Layer 8 of a small transformer language model trained on English Wikipedia (13 layers, counted from 0, width 64).
Take only the direct path to the model's output, skipping the later layers: a vector added to the residual stream pushes a token's score in proportion to its dot product with that token's output vector.

Output vectors of the tokens that the questions are about. A number n stands for (n - 128) times 0.087.
" Сэ": 116, 246, 113, 147, 123, 247, 115, 153, 113, 202, 164, 89, 103, 149, 102, 121, 150, 124, 156, 133, 69, 87, 125, 93, 115, 165, 84, 92, 138, 163, 104, 160, 101, 97, 126, 139, 117, 166, 123, 175, 132, 163, 128, 106, 154, 163, 122, 179, 99, 122, 21, 33, 78, 92, 113, 119, 120, 159, 76, 31, 110, 125, 143, 122
"આ": 115, 249, 109, 147, 122, 248, 114, 154, 114, 204, 165, 89, 105, 147, 102, 120, 150, 125, 158, 135, 67, 87, 125, 92, 113, 165, 83, 92, 137, 163, 105, 161, 102, 96, 125, 138, 115, 168, 123, 176, 132, 164, 127, 106, 152, 163, 122, 180, 97, 123, 23, 33, 79, 91, 114, 119, 120, 159, 74, 30, 109, 125, 144, 122
" Pradesh": 125, 139, 119, 123, 139, 151, 115, 136, 119, 134, 143, 115, 125, 127, 112, 115, 111, 137, 129, 145, 127, 103, 128, 139, 131, 149, 129, 129, 117, 129, 119, 148, 120, 122, 129, 144, 119, 125, 133, 130, 136, 119, 129, 128, 137, 151, 125, 132, 137, 142, 115, 109, 127, 109, 122, 138, 131, 128, 119, 123, 119, 124, 134, 117
"tors": 123, 135, 132, 126, 137, 138, 139, 122, 128, 129, 137, 120, 134, 129, 125, 134, 127, 133, 121, 129, 129, 139, 132, 120, 148, 142, 120, 112, 137, 130, 111, 135, 129, 117, 123, 126, 127, 138, 129, 120, 142, 138, 127, 108, 131, 130, 130, 136, 129, 132, 112, 116, 126, 143, 115, 135, 143, 119, 116, 116, 137, 123, 129, 130
" Obama": 143, 140, 132, 130, 129, 136, 118, 140, 115, 139, 136, 122, 129, 138, 124, 129, 136, 122, 131, 133, 126, 122, 133, 128, 134, 139, 137, 141, 127, 137, 110, 132, 120, 120, 134, 128, 119, 123, 119, 130, 128, 131, 135, 116, 132, 134, 150, 127, 122, 136, 117, 111, 112, 118, 118, 130, 127, 134, 123, 125, 111, 129, 140, 134
"Eukaryot": 98, 168, 99, 143, 118, 160, 108, 144, 103, 144, 135, 120, 119, 126, 134, 110, 144, 143, 147, 124, 115, 98, 139, 115, 134, 143, 130, 110, 126, 138, 123, 145, 132, 106, 106, 129, 122, 148, 101, 146, 138, 138, 136, 130, 125, 129, 125, 119, 129, 150, 107, 116, 118, 132, 135, 122, 115, 120, 132, 95, 128, 126, 142, 144
"bury": 131, 133, 122, 146, 126, 141, 124, 143, 125, 135, 132, 112, 120, 135, 118, 130, 121, 141, 132, 128, 122, 114, 126, 120, 135, 140, 117, 123, 133, 124, 118, 136, 124, 136, 122, 125, 130, 129, 133, 127, 126, 123, 125, 116, 130, 128, 139, 127, 112, 128, 128, 127, 123, 126, 119, 124, 130, 128, 112, 116, 131, 128, 126, 127
"ા": 123, 231, 116, 144, 121, 233, 117, 151, 114, 185, 159, 91, 105, 146, 104, 123, 150, 123, 152, 129, 81, 94, 122, 98, 118, 156, 86, 95, 139, 162, 111, 151, 102, 100, 124, 135, 126, 162, 122, 169, 130, 161, 128, 108, 152, 161, 118, 172, 105, 121, 29, 43, 77, 93, 120, 118, 119, 160, 85, 45, 111, 127, 139, 117
"IUCN": 126, 151, 118, 142, 137, 145, 130, 145, 115, 134, 151, 112, 125, 136, 145, 106, 138, 138, 123, 134, 116, 101, 148, 136, 130, 129, 125, 114, 122, 134, 119, 128, 134, 130, 116, 138, 116, 130, 116, 145, 126, 162, 117, 129, 134, 136, 130, 152, 121, 144, 116, 123, 115, 129, 120, 138, 139, 142, 119, 102, 111, 123, 124, 130
"rthropoda": 110, 152, 115, 146, 127, 160, 117, 138, 125, 139, 145, 122, 109, 122, 128, 113, 127, 120, 163, 138, 135, 115, 164, 120, 107, 113, 117, 105, 104, 127, 105, 115, 128, 114, 131, 128, 122, 132, 93, 125, 144, 150, 134, 105, 146, 133, 154, 121, 122, 142, 112, 95, 129, 131, 112, 115, 127, 124, 116, 105, 136, 140, 129, 132
"lain": 122, 131, 124, 127, 126, 138, 129, 135, 129, 128, 134, 126, 121, 120, 124, 132, 136, 136, 136, 123, 132, 119, 130, 135, 116, 137, 119, 134, 131, 127, 121, 126, 136, 122, 134, 130, 129, 138, 125, 132, 139, 129, 132, 110, 129, 132, 116, 132, 115, 123, 117, 119, 127, 114, 120, 130, 141, 130, 118, 116, 125, 125, 121, 127
"ective": 124, 138, 110, 132, 144, 141, 128, 118, 131, 122, 132, 126, 128, 149, 116, 121, 132, 135, 121, 133, 120, 121, 124, 111, 120, 139, 109, 106, 133, 144, 110, 140, 120, 119, 114, 128, 124, 134, 125, 127, 129, 137, 128, 116, 126, 141, 123, 126, 107, 128, 120, 119, 112, 122, 134, 147, 130, 114, 119, 118, 135, 135, 134, 135
"{": 117, 244, 110, 146, 121, 241, 114, 154, 114, 200, 163, 92, 105, 147, 102, 121, 149, 126, 155, 132, 76, 89, 125, 96, 114, 164, 84, 95, 137, 162, 105, 160, 103, 97, 126, 138, 118, 164, 124, 176, 131, 162, 126, 106, 152, 162, 122, 178, 99, 123, 26, 38, 80, 92, 115, 118, 118, 159, 75, 33, 111, 125, 142, 122
"3": 117, 243, 112, 146, 121, 240, 114, 152, 112, 200, 160, 92, 104, 147, 102, 122, 149, 126, 155, 131, 74, 88, 123, 95, 114, 163, 87, 96, 138, 163, 104, 157, 103, 97, 126, 139, 119, 161, 125, 175, 131, 162, 127, 108, 153, 162, 121, 178, 99, 121, 25, 39, 80, 93, 116, 118, 118, 157, 75, 36, 112, 126, 141, 121
"old": 138, 132, 124, 119, 129, 143, 122, 115, 138, 128, 131, 131, 115, 126, 116, 121, 133, 137, 135, 139, 118, 116, 124, 125, 125, 129, 115, 121, 131, 135, 124, 133, 137, 130, 128, 136, 123, 142, 127, 135, 125, 126, 123, 135, 131, 130, 131, 126, 110, 122, 116, 123, 123, 120, 143, 136, 132, 126, 123, 120, 125, 133, 140, 117
" Pictures": 130, 136, 130, 129, 140, 138, 131, 140, 125, 124, 126, 120, 123, 143, 128, 128, 128, 114, 132, 127, 132, 108, 131, 123, 119, 124, 124, 125, 129, 127, 122, 138, 127, 115, 134, 127, 126, 142, 126, 124, 129, 138, 137, 120, 125, 132, 126, 129, 113, 132, 120, 107, 122, 128, 126, 130, 130, 120, 114, 120, 121, 127, 133, 121
"sław": 128, 135, 121, 136, 118, 150, 135, 137, 128, 138, 133, 125, 132, 119, 127, 124, 122, 123, 140, 123, 131, 107, 131, 118, 128, 134, 122, 107, 128, 137, 122, 135, 107, 133, 126, 131, 118, 131, 116, 123, 143, 128, 130, 120, 140, 140, 140, 134, 113, 137, 105, 110, 114, 122, 116, 117, 133, 126, 127, 128, 117, 113, 130, 121
"load": 123, 138, 122, 128, 132, 137, 132, 140, 131, 131, 133, 123, 103, 135, 120, 124, 136, 127, 127, 129, 127, 123, 128, 125, 126, 130, 125, 116, 127, 123, 130, 135, 132, 113, 129, 127, 115, 135, 123, 128, 130, 127, 127, 118, 127, 133, 134, 131, 122, 128, 115, 128, 126, 134, 128, 128, 140, 142, 119, 118, 136, 135, 127, 134
"た": 119, 141, 129, 128, 130, 145, 123, 131, 119, 133, 124, 128, 118, 136, 130, 131, 133, 128, 130, 131, 117, 125, 127, 132, 127, 126, 126, 125, 118, 121, 111, 141, 122, 115, 119, 135, 127, 125, 126, 128, 124, 128, 137, 126, 133, 140, 127, 128, 115, 126, 110, 117, 128, 134, 126, 123, 133, 123, 123, 126, 130, 126, 136, 126

Output weights of attention head 0. The head adds the sum of these rows, row i times number i of z. A number n stands for (n - 128) times 0.0043.
o0: 102, 139, 122, 81, 94, 145, 99, 113, 104, 157, 105, 138, 145, 133, 129, 111, 173, 109, 162, 136, 148, 145, 141, 147, 174, 119, 119, 143, 136, 187, 101, 114, 94, 118, 110, 133, 108, 112, 157, 118, 82, 95, 142, 113, 118, 137, 107, 165, 115, 128, 107, 79, 119, 121, 117, 99, 143, 94, 114, 146, 127, 123, 114, 102
o1: 144, 104, 143, 127, 136, 153, 133, 128, 97, 108, 142, 111, 100, 110, 116, 152, 81, 135, 123, 140, 114, 150, 117, 189, 130, 143, 159, 130, 133, 125, 96, 105, 95, 138, 125, 164, 119, 134, 91, 91, 64, 96, 142, 97, 138, 162, 137, 68, 92, 111, 152, 70, 105, 137, 101, 108, 154, 150, 126, 193, 149, 90, 151, 72
o2: 83, 249, 114, 122, 138, 110, 135, 141, 158, 133, 106, 137, 138, 124, 141, 87, 143, 122, 141, 152, 133, 136, 168, 75, 150, 116, 154, 150, 149, 160, 137, 121, 106, 127, 132, 109, 112, 118, 95, 168, 115, 113, 121, 157, 96, 111, 124, 136, 161, 110, 80, 173, 165, 123, 134, 123, 124, 160, 123, 54, 133, 151, 105, 154
o3: 131, 16, 140, 111, 114, 142, 85, 130, 102, 98, 129, 155, 115, 134, 114, 142, 134, 121, 138, 163, 107, 109, 128, 160, 103, 98, 67, 112, 95, 96, 105, 148, 97, 105, 131, 143, 96, 133, 115, 85, 87, 113, 137, 105, 139, 132, 109, 119, 108, 127, 154, 114, 105, 112, 135, 96, 173, 120, 105, 161, 138, 112, 149, 134
o4: 137, 178, 121, 168, 97, 83, 142, 125, 150, 117, 150, 129, 156, 158, 93, 119, 135, 130, 123, 100, 134, 151, 161, 142, 95, 110, 138, 149, 134, 126, 121, 129, 115, 133, 131, 115, 94, 139, 138, 155, 139, 144, 162, 139, 93, 104, 112, 155, 127, 116, 69, 141, 142, 118, 112, 182, 130, 101, 121, 130, 148, 141, 126, 157
o5: 143, 98, 127, 85, 120, 110, 166, 111, 119, 119, 145, 126, 145, 172, 95, 171, 117, 99, 106, 147, 134, 150, 159, 134, 127, 126, 114, 147, 103, 102, 95, 138, 117, 114, 127, 126, 105, 147, 123, 111, 108, 166, 117, 142, 134, 149, 117, 158, 96, 113, 126, 89, 82, 137, 137, 134, 112, 60, 63, 195, 132, 94, 149, 95
o6: 106, 103, 138, 106, 141, 147, 118, 129, 106, 138, 115, 98, 133, 211, 97, 84, 111, 142, 119, 161, 86, 200, 143, 132, 132, 90, 186, 128, 123, 85, 118, 144, 156, 157, 118, 169, 110, 114, 124, 116, 102, 141, 122, 119, 91, 134, 145, 105, 136, 157, 150, 108, 107, 136, 107, 92, 147, 179, 88, 118, 138, 131, 132, 137
o7: 126, 179, 138, 156, 90, 120, 155, 147, 103, 98, 112, 140, 145, 115, 129, 106, 103, 131, 156, 88, 151, 162, 120, 135, 95, 116, 107, 120, 131, 112, 142, 108, 121, 143, 160, 142, 136, 124, 112, 159, 108, 90, 154, 89, 112, 125, 113, 143, 145, 100, 93, 148, 159, 120, 119, 156, 121, 162, 110, 120, 97, 169, 85, 140
o8: 157, 114, 150, 135, 121, 195, 136, 136, 92, 169, 136, 136, 157, 144, 115, 117, 114, 116, 108, 137, 155, 164, 143, 193, 126, 117, 144, 92, 111, 55, 119, 138, 150, 83, 131, 121, 162, 141, 136, 102, 108, 85, 129, 104, 122, 143, 183, 140, 67, 178, 150, 96, 147, 142, 109, 134, 108, 97, 119, 134, 115, 123, 112, 96
o9: 147, 93, 118, 157, 121, 164, 92, 142, 103, 84, 147, 121, 151, 138, 139, 129, 123, 128, 106, 177, 160, 84, 145, 142, 122, 147, 130, 101, 157, 151, 149, 136, 154, 109, 146, 158, 138, 154, 157, 151, 84, 139, 150, 85, 110, 100, 166, 78, 75, 171, 135, 170, 110, 140, 144, 116, 174, 139, 149, 112, 97, 113, 137, 97
o10: 139, 76, 144, 142, 94, 104, 119, 133, 76, 156, 169, 134, 126, 104, 133, 148, 98, 129, 118, 134, 125, 75, 112, 169, 113, 157, 138, 107, 116, 94, 144, 121, 101, 154, 125, 140, 143, 98, 139, 129, 137, 127, 97, 156, 166, 111, 122, 139, 118, 154, 162, 76, 106, 125, 142, 111, 96, 120, 117, 128, 148, 106, 155, 105
o11: 150, 88, 140, 127, 123, 105, 129, 133, 145, 110, 119, 119, 115, 112, 128, 130, 88, 141, 91, 132, 86, 95, 97, 139, 88, 122, 126, 156, 126, 71, 101, 138, 91, 141, 169, 123, 127, 125, 71, 117, 126, 114, 115, 99, 104, 92, 120, 126, 127, 132, 150, 118, 121, 72, 134, 142, 106, 188, 124, 154, 130, 99, 120, 142
o12: 132, 73, 160, 165, 139, 87, 131, 176, 78, 100, 123, 157, 117, 136, 107, 108, 129, 170, 156, 165, 99, 86, 96, 173, 106, 130, 107, 92, 107, 140, 165, 87, 95, 105, 140, 136, 125, 138, 102, 130, 128, 109, 93, 115, 134, 129, 108, 91, 117, 95, 154, 137, 129, 132, 149, 34, 169, 147, 107, 135, 141, 131, 119, 92
o13: 139, 149, 104, 106, 115, 111, 162, 114, 167, 114, 106, 101, 111, 125, 121, 151, 129, 165, 115, 64, 101, 125, 114, 79, 137, 178, 115, 185, 111, 148, 111, 144, 109, 180, 167, 103, 142, 150, 144, 119, 155, 164, 134, 140, 125, 126, 129, 148, 122, 61, 160, 22, 115, 133, 104, 126, 106, 121, 133, 207, 110, 134, 155, 117
o14: 89, 64, 127, 160, 143, 171, 132, 104, 96, 145, 136, 133, 127, 138, 125, 117, 139, 123, 113, 135, 115, 121, 99, 170, 129, 109, 114, 110, 124, 111, 121, 139, 162, 123, 121, 151, 122, 144, 137, 145, 101, 134, 133, 96, 113, 105, 149, 100, 141, 143, 177, 95, 125, 106, 109, 113, 186, 149, 162, 133, 138, 101, 120, 93
o15: 147, 61, 153, 175, 140, 141, 127, 130, 84, 152, 145, 123, 94, 134, 137, 109, 97, 130, 144, 144, 125, 136, 77, 177, 114, 131, 126, 99, 129, 127, 119, 89, 161, 99, 107, 124, 154, 175, 126, 102, 145, 123, 119, 141, 155, 137, 146, 106, 97, 155, 175, 101, 118, 157, 125, 141, 118, 143, 155, 158, 95, 98, 118, 100
o16: 124, 128, 155, 93, 97, 207, 104, 163, 164, 102, 131, 118, 92, 100, 146, 94, 122, 140, 170, 83, 162, 142, 134, 134, 98, 125, 117, 110, 108, 172, 160, 105, 122, 128, 182, 143, 163, 162, 122, 105, 142, 52, 154, 138, 132, 133, 156, 88, 63, 142, 99, 69, 152, 135, 149, 106, 122, 135, 181, 110, 114, 171, 105, 130
o17: 137, 173, 133, 103, 184, 165, 158, 156, 157, 102, 131, 135, 113, 114, 113, 113, 142, 136, 126, 105, 150, 155, 158, 136, 116, 119, 140, 163, 156, 135, 113, 116, 117, 146, 175, 107, 158, 155, 103, 114, 149, 89, 132, 108, 103, 125, 170, 108, 118, 86, 86, 204, 145, 118, 131, 156, 90, 130, 152, 101, 109, 197, 102, 154
o18: 125, 138, 125, 116, 138, 151, 116, 156, 119, 109, 119, 127, 101, 135, 161, 77, 128, 121, 119, 157, 102, 129, 144, 119, 136, 108, 132, 117, 114, 113, 137, 148, 153, 152, 125, 166, 117, 113, 116, 127, 128, 148, 134, 126, 130, 78, 117, 92, 158, 157, 113, 221, 122, 106, 141, 139, 127, 173, 126, 86, 115, 171, 94, 189
o19: 80, 143, 127, 104, 111, 75, 151, 145, 136, 82, 145, 115, 139, 155, 111, 166, 107, 157, 158, 118, 162, 107, 153, 94, 102, 166, 85, 162, 168, 146, 156, 106, 83, 161, 154, 116, 136, 145, 113, 109, 154, 154, 147, 164, 148, 120, 85, 152, 117, 49, 105, 156, 145, 138, 152, 141, 100, 124, 117, 97, 127, 156, 167, 122
o20: 89, 164, 133, 85, 64, 98, 131, 72, 141, 100, 120, 108, 163, 138, 115, 133, 145, 139, 149, 126, 79, 189, 157, 125, 79, 97, 110, 131, 150, 173, 112, 122, 147, 98, 90, 104, 77, 130, 105, 103, 163, 152, 130, 182, 124, 80, 113, 132, 124, 113, 85, 148, 133, 127, 153, 139, 176, 87, 121, 126, 179, 109, 164, 151
o21: 116, 157, 157, 179, 127, 127, 203, 147, 142, 151, 131, 119, 143, 156, 112, 131, 119, 171, 89, 131, 168, 139, 127, 72, 138, 141, 122, 154, 157, 159, 114, 116, 140, 107, 120, 105, 142, 145, 144, 121, 180, 156, 123, 121, 138, 138, 139, 128, 88, 126, 144, 50, 128, 158, 137, 113, 171, 157, 142, 129, 155, 106, 117, 126
o22: 174, 58, 149, 127, 134, 149, 80, 105, 91, 108, 137, 134, 116, 97, 111, 146, 95, 95, 148, 151, 137, 116, 96, 204, 92, 130, 141, 77, 140, 116, 156, 89, 110, 122, 113, 171, 154, 126, 148, 116, 63, 86, 138, 133, 118, 158, 139, 97, 104, 143, 136, 116, 92, 110, 108, 94, 143, 119, 137, 145, 109, 107, 159, 102
o23: 102, 169, 112, 120, 149, 133, 142, 114, 131, 157, 108, 137, 115, 133, 119, 106, 163, 152, 154, 130, 167, 138, 137, 105, 108, 132, 143, 112, 165, 170, 137, 86, 117, 143, 117, 101, 110, 110, 144, 123, 126, 82, 138, 109, 119, 136, 138, 137, 128, 90, 78, 168, 154, 131, 160, 134, 124, 119, 136, 96, 150, 155, 128, 123
o24: 138, 99, 128, 167, 98, 129, 76, 115, 97, 83, 134, 110, 102, 141, 124, 117, 89, 173, 143, 180, 105, 95, 133, 151, 99, 119, 99, 76, 140, 98, 161, 152, 135, 124, 102, 170, 129, 135, 91, 87, 131, 113, 127, 171, 114, 109, 132, 68, 123, 110, 113, 169, 116, 133, 150, 104, 180, 158, 144, 87, 138, 132, 166, 133
o25: 143, 175, 145, 122, 153, 117, 119, 175, 135, 137, 139, 116, 154, 76, 128, 139, 136, 155, 108, 139, 136, 78, 134, 118, 141, 139, 182, 129, 162, 165, 139, 124, 124, 155, 166, 129, 140, 90, 116, 141, 167, 136, 128, 71, 126, 111, 128, 147, 161, 194, 113, 142, 176, 120, 126, 118, 77, 186, 104, 109, 128, 133, 121, 139
o26: 65, 86, 167, 87, 114, 193, 106, 148, 120, 149, 130, 132, 107, 171, 128, 120, 165, 94, 121, 127, 109, 156, 146, 150, 148, 141, 150, 141, 50, 92, 49, 214, 119, 135, 143, 115, 129, 129, 123, 91, 90, 144, 158, 131, 146, 116, 132, 112, 167, 120, 110, 161, 138, 114, 112, 151, 131, 105, 132, 108, 160, 149, 118, 153
o27: 66, 168, 101, 129, 133, 105, 119, 128, 179, 136, 152, 112, 123, 180, 147, 148, 164, 133, 139, 133, 147, 131, 134, 62, 161, 123, 114, 162, 159, 135, 120, 131, 104, 114, 129, 104, 122, 114, 159, 146, 136, 151, 132, 138, 144, 135, 108, 162, 142, 136, 120, 156, 156, 142, 143, 142, 109, 122, 112, 83, 155, 124, 117, 145
o28: 107, 170, 91, 136, 154, 76, 146, 124, 142, 132, 142, 119, 110, 212, 129, 91, 137, 129, 119, 121, 134, 165, 123, 55, 150, 119, 98, 161, 148, 120, 124, 113, 142, 152, 130, 89, 91, 169, 144, 123, 145, 177, 112, 170, 107, 94, 124, 161, 126, 115, 123, 98, 130, 129, 161, 116, 130, 149, 97, 153, 106, 146, 117, 166
o29: 118, 144, 88, 127, 131, 92, 106, 95, 156, 72, 135, 136, 109, 115, 138, 163, 122, 99, 149, 143, 106, 112, 149, 75, 152, 127, 105, 126, 133, 157, 144, 137, 129, 118, 113, 138, 133, 128, 158, 148, 139, 171, 104, 175, 148, 159, 103, 104, 150, 83, 126, 207, 124, 118, 134, 137, 164, 127, 125, 107, 134, 105, 137, 136
o30: 159, 119, 129, 114, 148, 122, 100, 123, 132, 132, 155, 132, 125, 126, 136, 86, 131, 114, 150, 125, 75, 118, 111, 137, 122, 114, 133, 76, 101, 124, 171, 160, 113, 106, 101, 126, 115, 131, 142, 155, 115, 128, 91, 169, 99, 157, 139, 124, 157, 146, 160, 104, 155, 142, 54, 87, 100, 120, 137, 129, 131, 139, 122, 126
o31: 100, 194, 126, 112, 115, 109, 132, 117, 114, 153, 112, 121, 165, 141, 119, 138, 107, 124, 121, 146, 130, 158, 156, 113, 150, 145, 166, 121, 149, 102, 127, 139, 126, 141, 156, 126, 105, 116, 119, 138, 118, 101, 152, 93, 101, 144, 133, 135, 178, 124, 108, 147, 162, 155, 115, 103, 129, 182, 89, 91, 135, 138, 129, 119

Each question shows a token from some text and the vector z that the head gathered there. A number n stands for (n - 128) times 0.015.

" and": 130, 167, 80, 123, 118, 127, 132, 130, 173, 133, 152, 117, 149, 130, 165, 175, 157, 114, 90, 101, 88, 203, 131, 127, 111, 118, 128, 122, 107, 74, 132, 139
Which of these tokens does it push up most? "sław"

" also": 134, 127, 138, 114, 144, 151, 121, 99, 167, 149, 148, 119, 130, 98, 121, 147, 163, 151, 122, 148, 134, 177, 110, 141, 132, 144, 158, 138, 144, 61, 105, 138
Pushed down most: "old"

"ion": 128, 143, 147, 127, 117, 152, 138, 111, 138, 185, 161, 101, 146, 74, 119, 131, 121, 124, 145, 159, 116, 132, 154, 121, 140, 133, 126, 137, 142, 139, 108, 157
Which of these tokens does it push up most? "IUCN"

"s": 120, 139, 124, 129, 136, 125, 118, 102, 132, 162, 144, 131, 145, 110, 135, 159, 146, 140, 124, 155, 120, 157, 119, 131, 142, 138, 148, 140, 139, 105, 116, 117
Which two tokens does it push up most, strongest first? "rthropoda", "bury"

" In": 143, 146, 161, 130, 118, 116, 152, 114, 140, 165, 138, 163, 153, 123, 150, 113, 136, 169, 113, 112, 84, 143, 137, 139, 122, 132, 158, 103, 154, 84, 78, 178
Which of these tokens does it push up most? " Obama"

" on": 132, 148, 130, 157, 132, 155, 141, 140, 156, 128, 136, 167, 173, 105, 138, 159, 161, 150, 113, 156, 140, 180, 98, 120, 110, 139, 168, 143, 153, 78, 92, 144
Pushed down most: "Eukaryot"

" engineering": 113, 141, 119, 135, 138, 142, 140, 100, 125, 164, 146, 142, 171, 119, 125, 143, 146, 133, 128, 166, 134, 180, 102, 122, 145, 148, 141, 152, 141, 98, 91, 123
Which of these tokens does it push up most? "bury"

" block": 120, 117, 110, 141, 153, 133, 99, 136, 135, 161, 131, 119, 140, 130, 132, 110, 142, 152, 117, 159, 94, 156, 131, 124, 130, 130, 155, 128, 120, 120, 106, 128
Which of these tokens does it push up most? "lain"

"\n": 166, 113, 124, 149, 133, 149, 147, 94, 154, 174, 153, 58, 164, 102, 138, 148, 112, 69, 89, 145, 134, 183, 120, 131, 146, 73, 152, 148, 191, 124, 111, 159
Pushed down most: "lain"

"vic": 125, 113, 161, 170, 113, 143, 125, 100, 50, 123, 93, 162, 199, 86, 127, 136, 54, 115, 128, 159, 131, 145, 115, 131, 153, 99, 77, 181, 186, 201, 97, 118
Which of these tokens does it push up most? "ective"

" its": 127, 143, 148, 126, 125, 147, 138, 117, 142, 162, 144, 101, 158, 92, 129, 144, 147, 136, 136, 147, 114, 142, 135, 121, 135, 128, 137, 131, 140, 114, 121, 147
Which of these tokens does it push up most? "rthropoda"

" The": 143, 132, 105, 158, 141, 130, 108, 132, 162, 171, 124, 111, 164, 123, 144, 120, 183, 168, 104, 141, 98, 159, 144, 133, 139, 103, 162, 108, 121, 95, 103, 124
Pushed down most: "IUCN"

" of": 149, 150, 160, 152, 123, 145, 114, 124, 118, 168, 126, 140, 184, 112, 127, 132, 155, 143, 127, 167, 123, 163, 110, 123, 128, 147, 139, 150, 146, 110, 106, 134
Pushed down most: " Pradesh"

" journalist": 142, 135, 132, 137, 134, 133, 112, 124, 136, 157, 149, 126, 153, 104, 120, 146, 155, 132, 115, 165, 125, 171, 131, 135, 147, 131, 127, 140, 136, 100, 96, 124
Which of these tokens does it push up most? "ા"

"2": 106, 128, 126, 119, 110, 99, 121, 105, 157, 170, 120, 134, 127, 103, 133, 155, 149, 153, 124, 125, 107, 179, 112, 130, 146, 133, 116, 134, 121, 124, 85, 130
Pushed down most: "た"

" software": 108, 156, 129, 130, 119, 141, 142, 118, 118, 162, 143, 151, 163, 125, 115, 144, 174, 148, 138, 171, 126, 171, 104, 113, 140, 165, 121, 129, 127, 94, 80, 135
Pushed down most: "た"

"er": 125, 114, 161, 170, 113, 143, 127, 101, 52, 123, 93, 163, 198, 86, 127, 137, 57, 116, 129, 157, 130, 145, 115, 130, 152, 100, 78, 180, 185, 197, 98, 118
Which of these tokens does it push up most? "ective"

" by": 158, 124, 116, 157, 137, 144, 112, 124, 160, 161, 132, 113, 157, 93, 155, 135, 154, 150, 112, 150, 120, 165, 133, 144, 131, 117, 165, 139, 126, 101, 87, 132
Which of these tokens does it push up most? "rthropoda"

".": 152, 140, 109, 154, 138, 136, 105, 127, 154, 174, 124, 104, 167, 122, 137, 124, 181, 169, 98, 150, 104, 169, 147, 142, 135, 106, 150, 115, 122, 98, 92, 123
Pushed down most: "IUCN"

"3": 129, 139, 150, 123, 110, 116, 146, 103, 147, 174, 139, 159, 141, 109, 141, 128, 133, 160, 121, 114, 87, 150, 133, 131, 132, 135, 145, 115, 137, 97, 72, 165
Which of these tokens does it push up most? " Obama"

" has": 128, 133, 156, 126, 125, 144, 134, 117, 136, 168, 145, 90, 157, 75, 115, 129, 133, 132, 139, 159, 121, 133, 139, 126, 145, 131, 134, 141, 130, 129, 118, 155
Which of these tokens does it push up most? "Eukaryot"

" International": 115, 148, 120, 145, 122, 153, 131, 133, 162, 135, 123, 157, 180, 120, 132, 173, 156, 161, 106, 148, 110, 195, 100, 115, 113, 135, 144, 154, 159, 88, 94, 131
Pushed down most: "Eukaryot"

" said": 128, 150, 135, 128, 137, 121, 121, 135, 150, 187, 129, 141, 185, 99, 145, 165, 170, 152, 127, 137, 99, 200, 119, 126, 141, 158, 135, 139, 137, 78, 102, 132
Pushed down most: "ective"

"lam": 154, 116, 87, 164, 127, 137, 93, 105, 144, 155, 135, 120, 155, 116, 123, 158, 159, 160, 115, 140, 112, 133, 159, 143, 154, 83, 131, 121, 136, 117, 101, 73
Which of these tokens does it push up most? "old"

"se": 134, 114, 198, 146, 137, 150, 136, 119, 125, 150, 118, 87, 161, 38, 102, 95, 99, 131, 139, 163, 169, 105, 130, 136, 163, 109, 157, 159, 111, 167, 135, 173
Which of these tokens does it push up most? "Eukaryot"

" Su": 160, 130, 97, 151, 108, 140, 133, 120, 167, 147, 145, 109, 137, 95, 153, 153, 127, 110, 114, 125, 103, 154, 144, 126, 128, 133, 143, 128, 116, 106, 107, 142
Which of these tokens does it push up most? " Pradesh"

" based": 131, 141, 138, 112, 148, 126, 110, 121, 137, 162, 146, 125, 140, 117, 123, 156, 150, 135, 106, 155, 112, 190, 122, 137, 134, 141, 114, 139, 142, 90, 105, 131
Pushed down most: "た"

"ine": 159, 165, 101, 148, 134, 154, 87, 127, 139, 158, 147, 113, 123, 158, 116, 176, 156, 113, 79, 171, 127, 190, 148, 114, 149, 87, 99, 102, 116, 104, 98, 113
Which two tokens does it push up most, strongest first? "sław", " Pictures"

"==": 151, 103, 121, 142, 152, 150, 110, 108, 154, 163, 120, 107, 131, 102, 148, 143, 125, 126, 107, 139, 135, 155, 123, 119, 129, 95, 161, 141, 144, 132, 109, 119
Which two tokens does it push up most, strongest first? "ective", "tors"

"0": 100, 125, 123, 121, 123, 108, 115, 117, 154, 162, 124, 131, 139, 107, 124, 160, 154, 159, 125, 141, 107, 181, 105, 125, 145, 134, 127, 137, 132, 116, 93, 123
Which of these tokens does it push up most? "rthropoda"

"v": 143, 154, 53, 178, 112, 114, 170, 155, 176, 163, 102, 136, 166, 117, 165, 156, 166, 152, 130, 78, 71, 118, 175, 136, 148, 132, 134, 88, 84, 69, 137, 134
Which of these tokens does it push up most? " Pradesh"

" Research": 101, 130, 113, 118, 150, 138, 115, 113, 151, 165, 127, 146, 113, 142, 138, 151, 130, 124, 95, 146, 121, 191, 99, 90, 128, 122, 148, 142, 144, 120, 99, 131
Which of these tokens does it push up most? "tors"

" Conference": 124, 138, 120, 149, 123, 167, 115, 126, 155, 129, 141, 153, 176, 111, 121, 161, 148, 147, 100, 153, 119, 175, 107, 114, 110, 131, 154, 136, 142, 94, 94, 132
Which of these tokens does it push up most? " Pictures"

"ft": 130, 138, 85, 130, 125, 160, 116, 122, 166, 122, 142, 129, 126, 115, 123, 166, 121, 141, 100, 131, 91, 173, 114, 123, 101, 131, 153, 124, 120, 85, 79, 136
Pushed down most: "Eukaryot"

" Program": 122, 144, 125, 122, 123, 144, 130, 93, 142, 165, 155, 129, 154, 125, 110, 142, 134, 124, 113, 157, 94, 166, 131, 129, 163, 134, 106, 130, 148, 112, 105, 147
Which of these tokens does it push up most? "bury"

"M": 102, 104, 113, 161, 115, 145, 120, 87, 136, 151, 151, 168, 162, 93, 124, 147, 131, 129, 133, 149, 111, 184, 105, 113, 168, 156, 158, 170, 126, 122, 83, 112
Which of these tokens does it push up most? "bury"

" Christ": 156, 160, 125, 133, 128, 142, 103, 122, 139, 169, 138, 118, 129, 138, 117, 153, 157, 134, 94, 163, 107, 183, 142, 126, 137, 115, 110, 122, 117, 99, 93, 129
Which of these tokens does it push up most? "sław"

" reality": 121, 126, 143, 129, 131, 150, 156, 122, 139, 146, 142, 100, 166, 88, 126, 143, 138, 136, 150, 148, 130, 143, 115, 124, 134, 122, 145, 134, 149, 106, 113, 147
Pushed down most: "sław"

" fact": 130, 138, 147, 125, 122, 145, 130, 118, 146, 171, 149, 97, 152, 81, 118, 137, 145, 136, 136, 153, 113, 140, 142, 126, 135, 136, 131, 135, 133, 116, 114, 152
Pushed down most: "ective"

" not": 162, 140, 130, 138, 143, 142, 136, 132, 138, 140, 150, 98, 164, 94, 116, 137, 145, 133, 127, 151, 129, 135, 155, 141, 123, 118, 131, 127, 121, 97, 107, 131
Which of these tokens does it push up most? "rthropoda"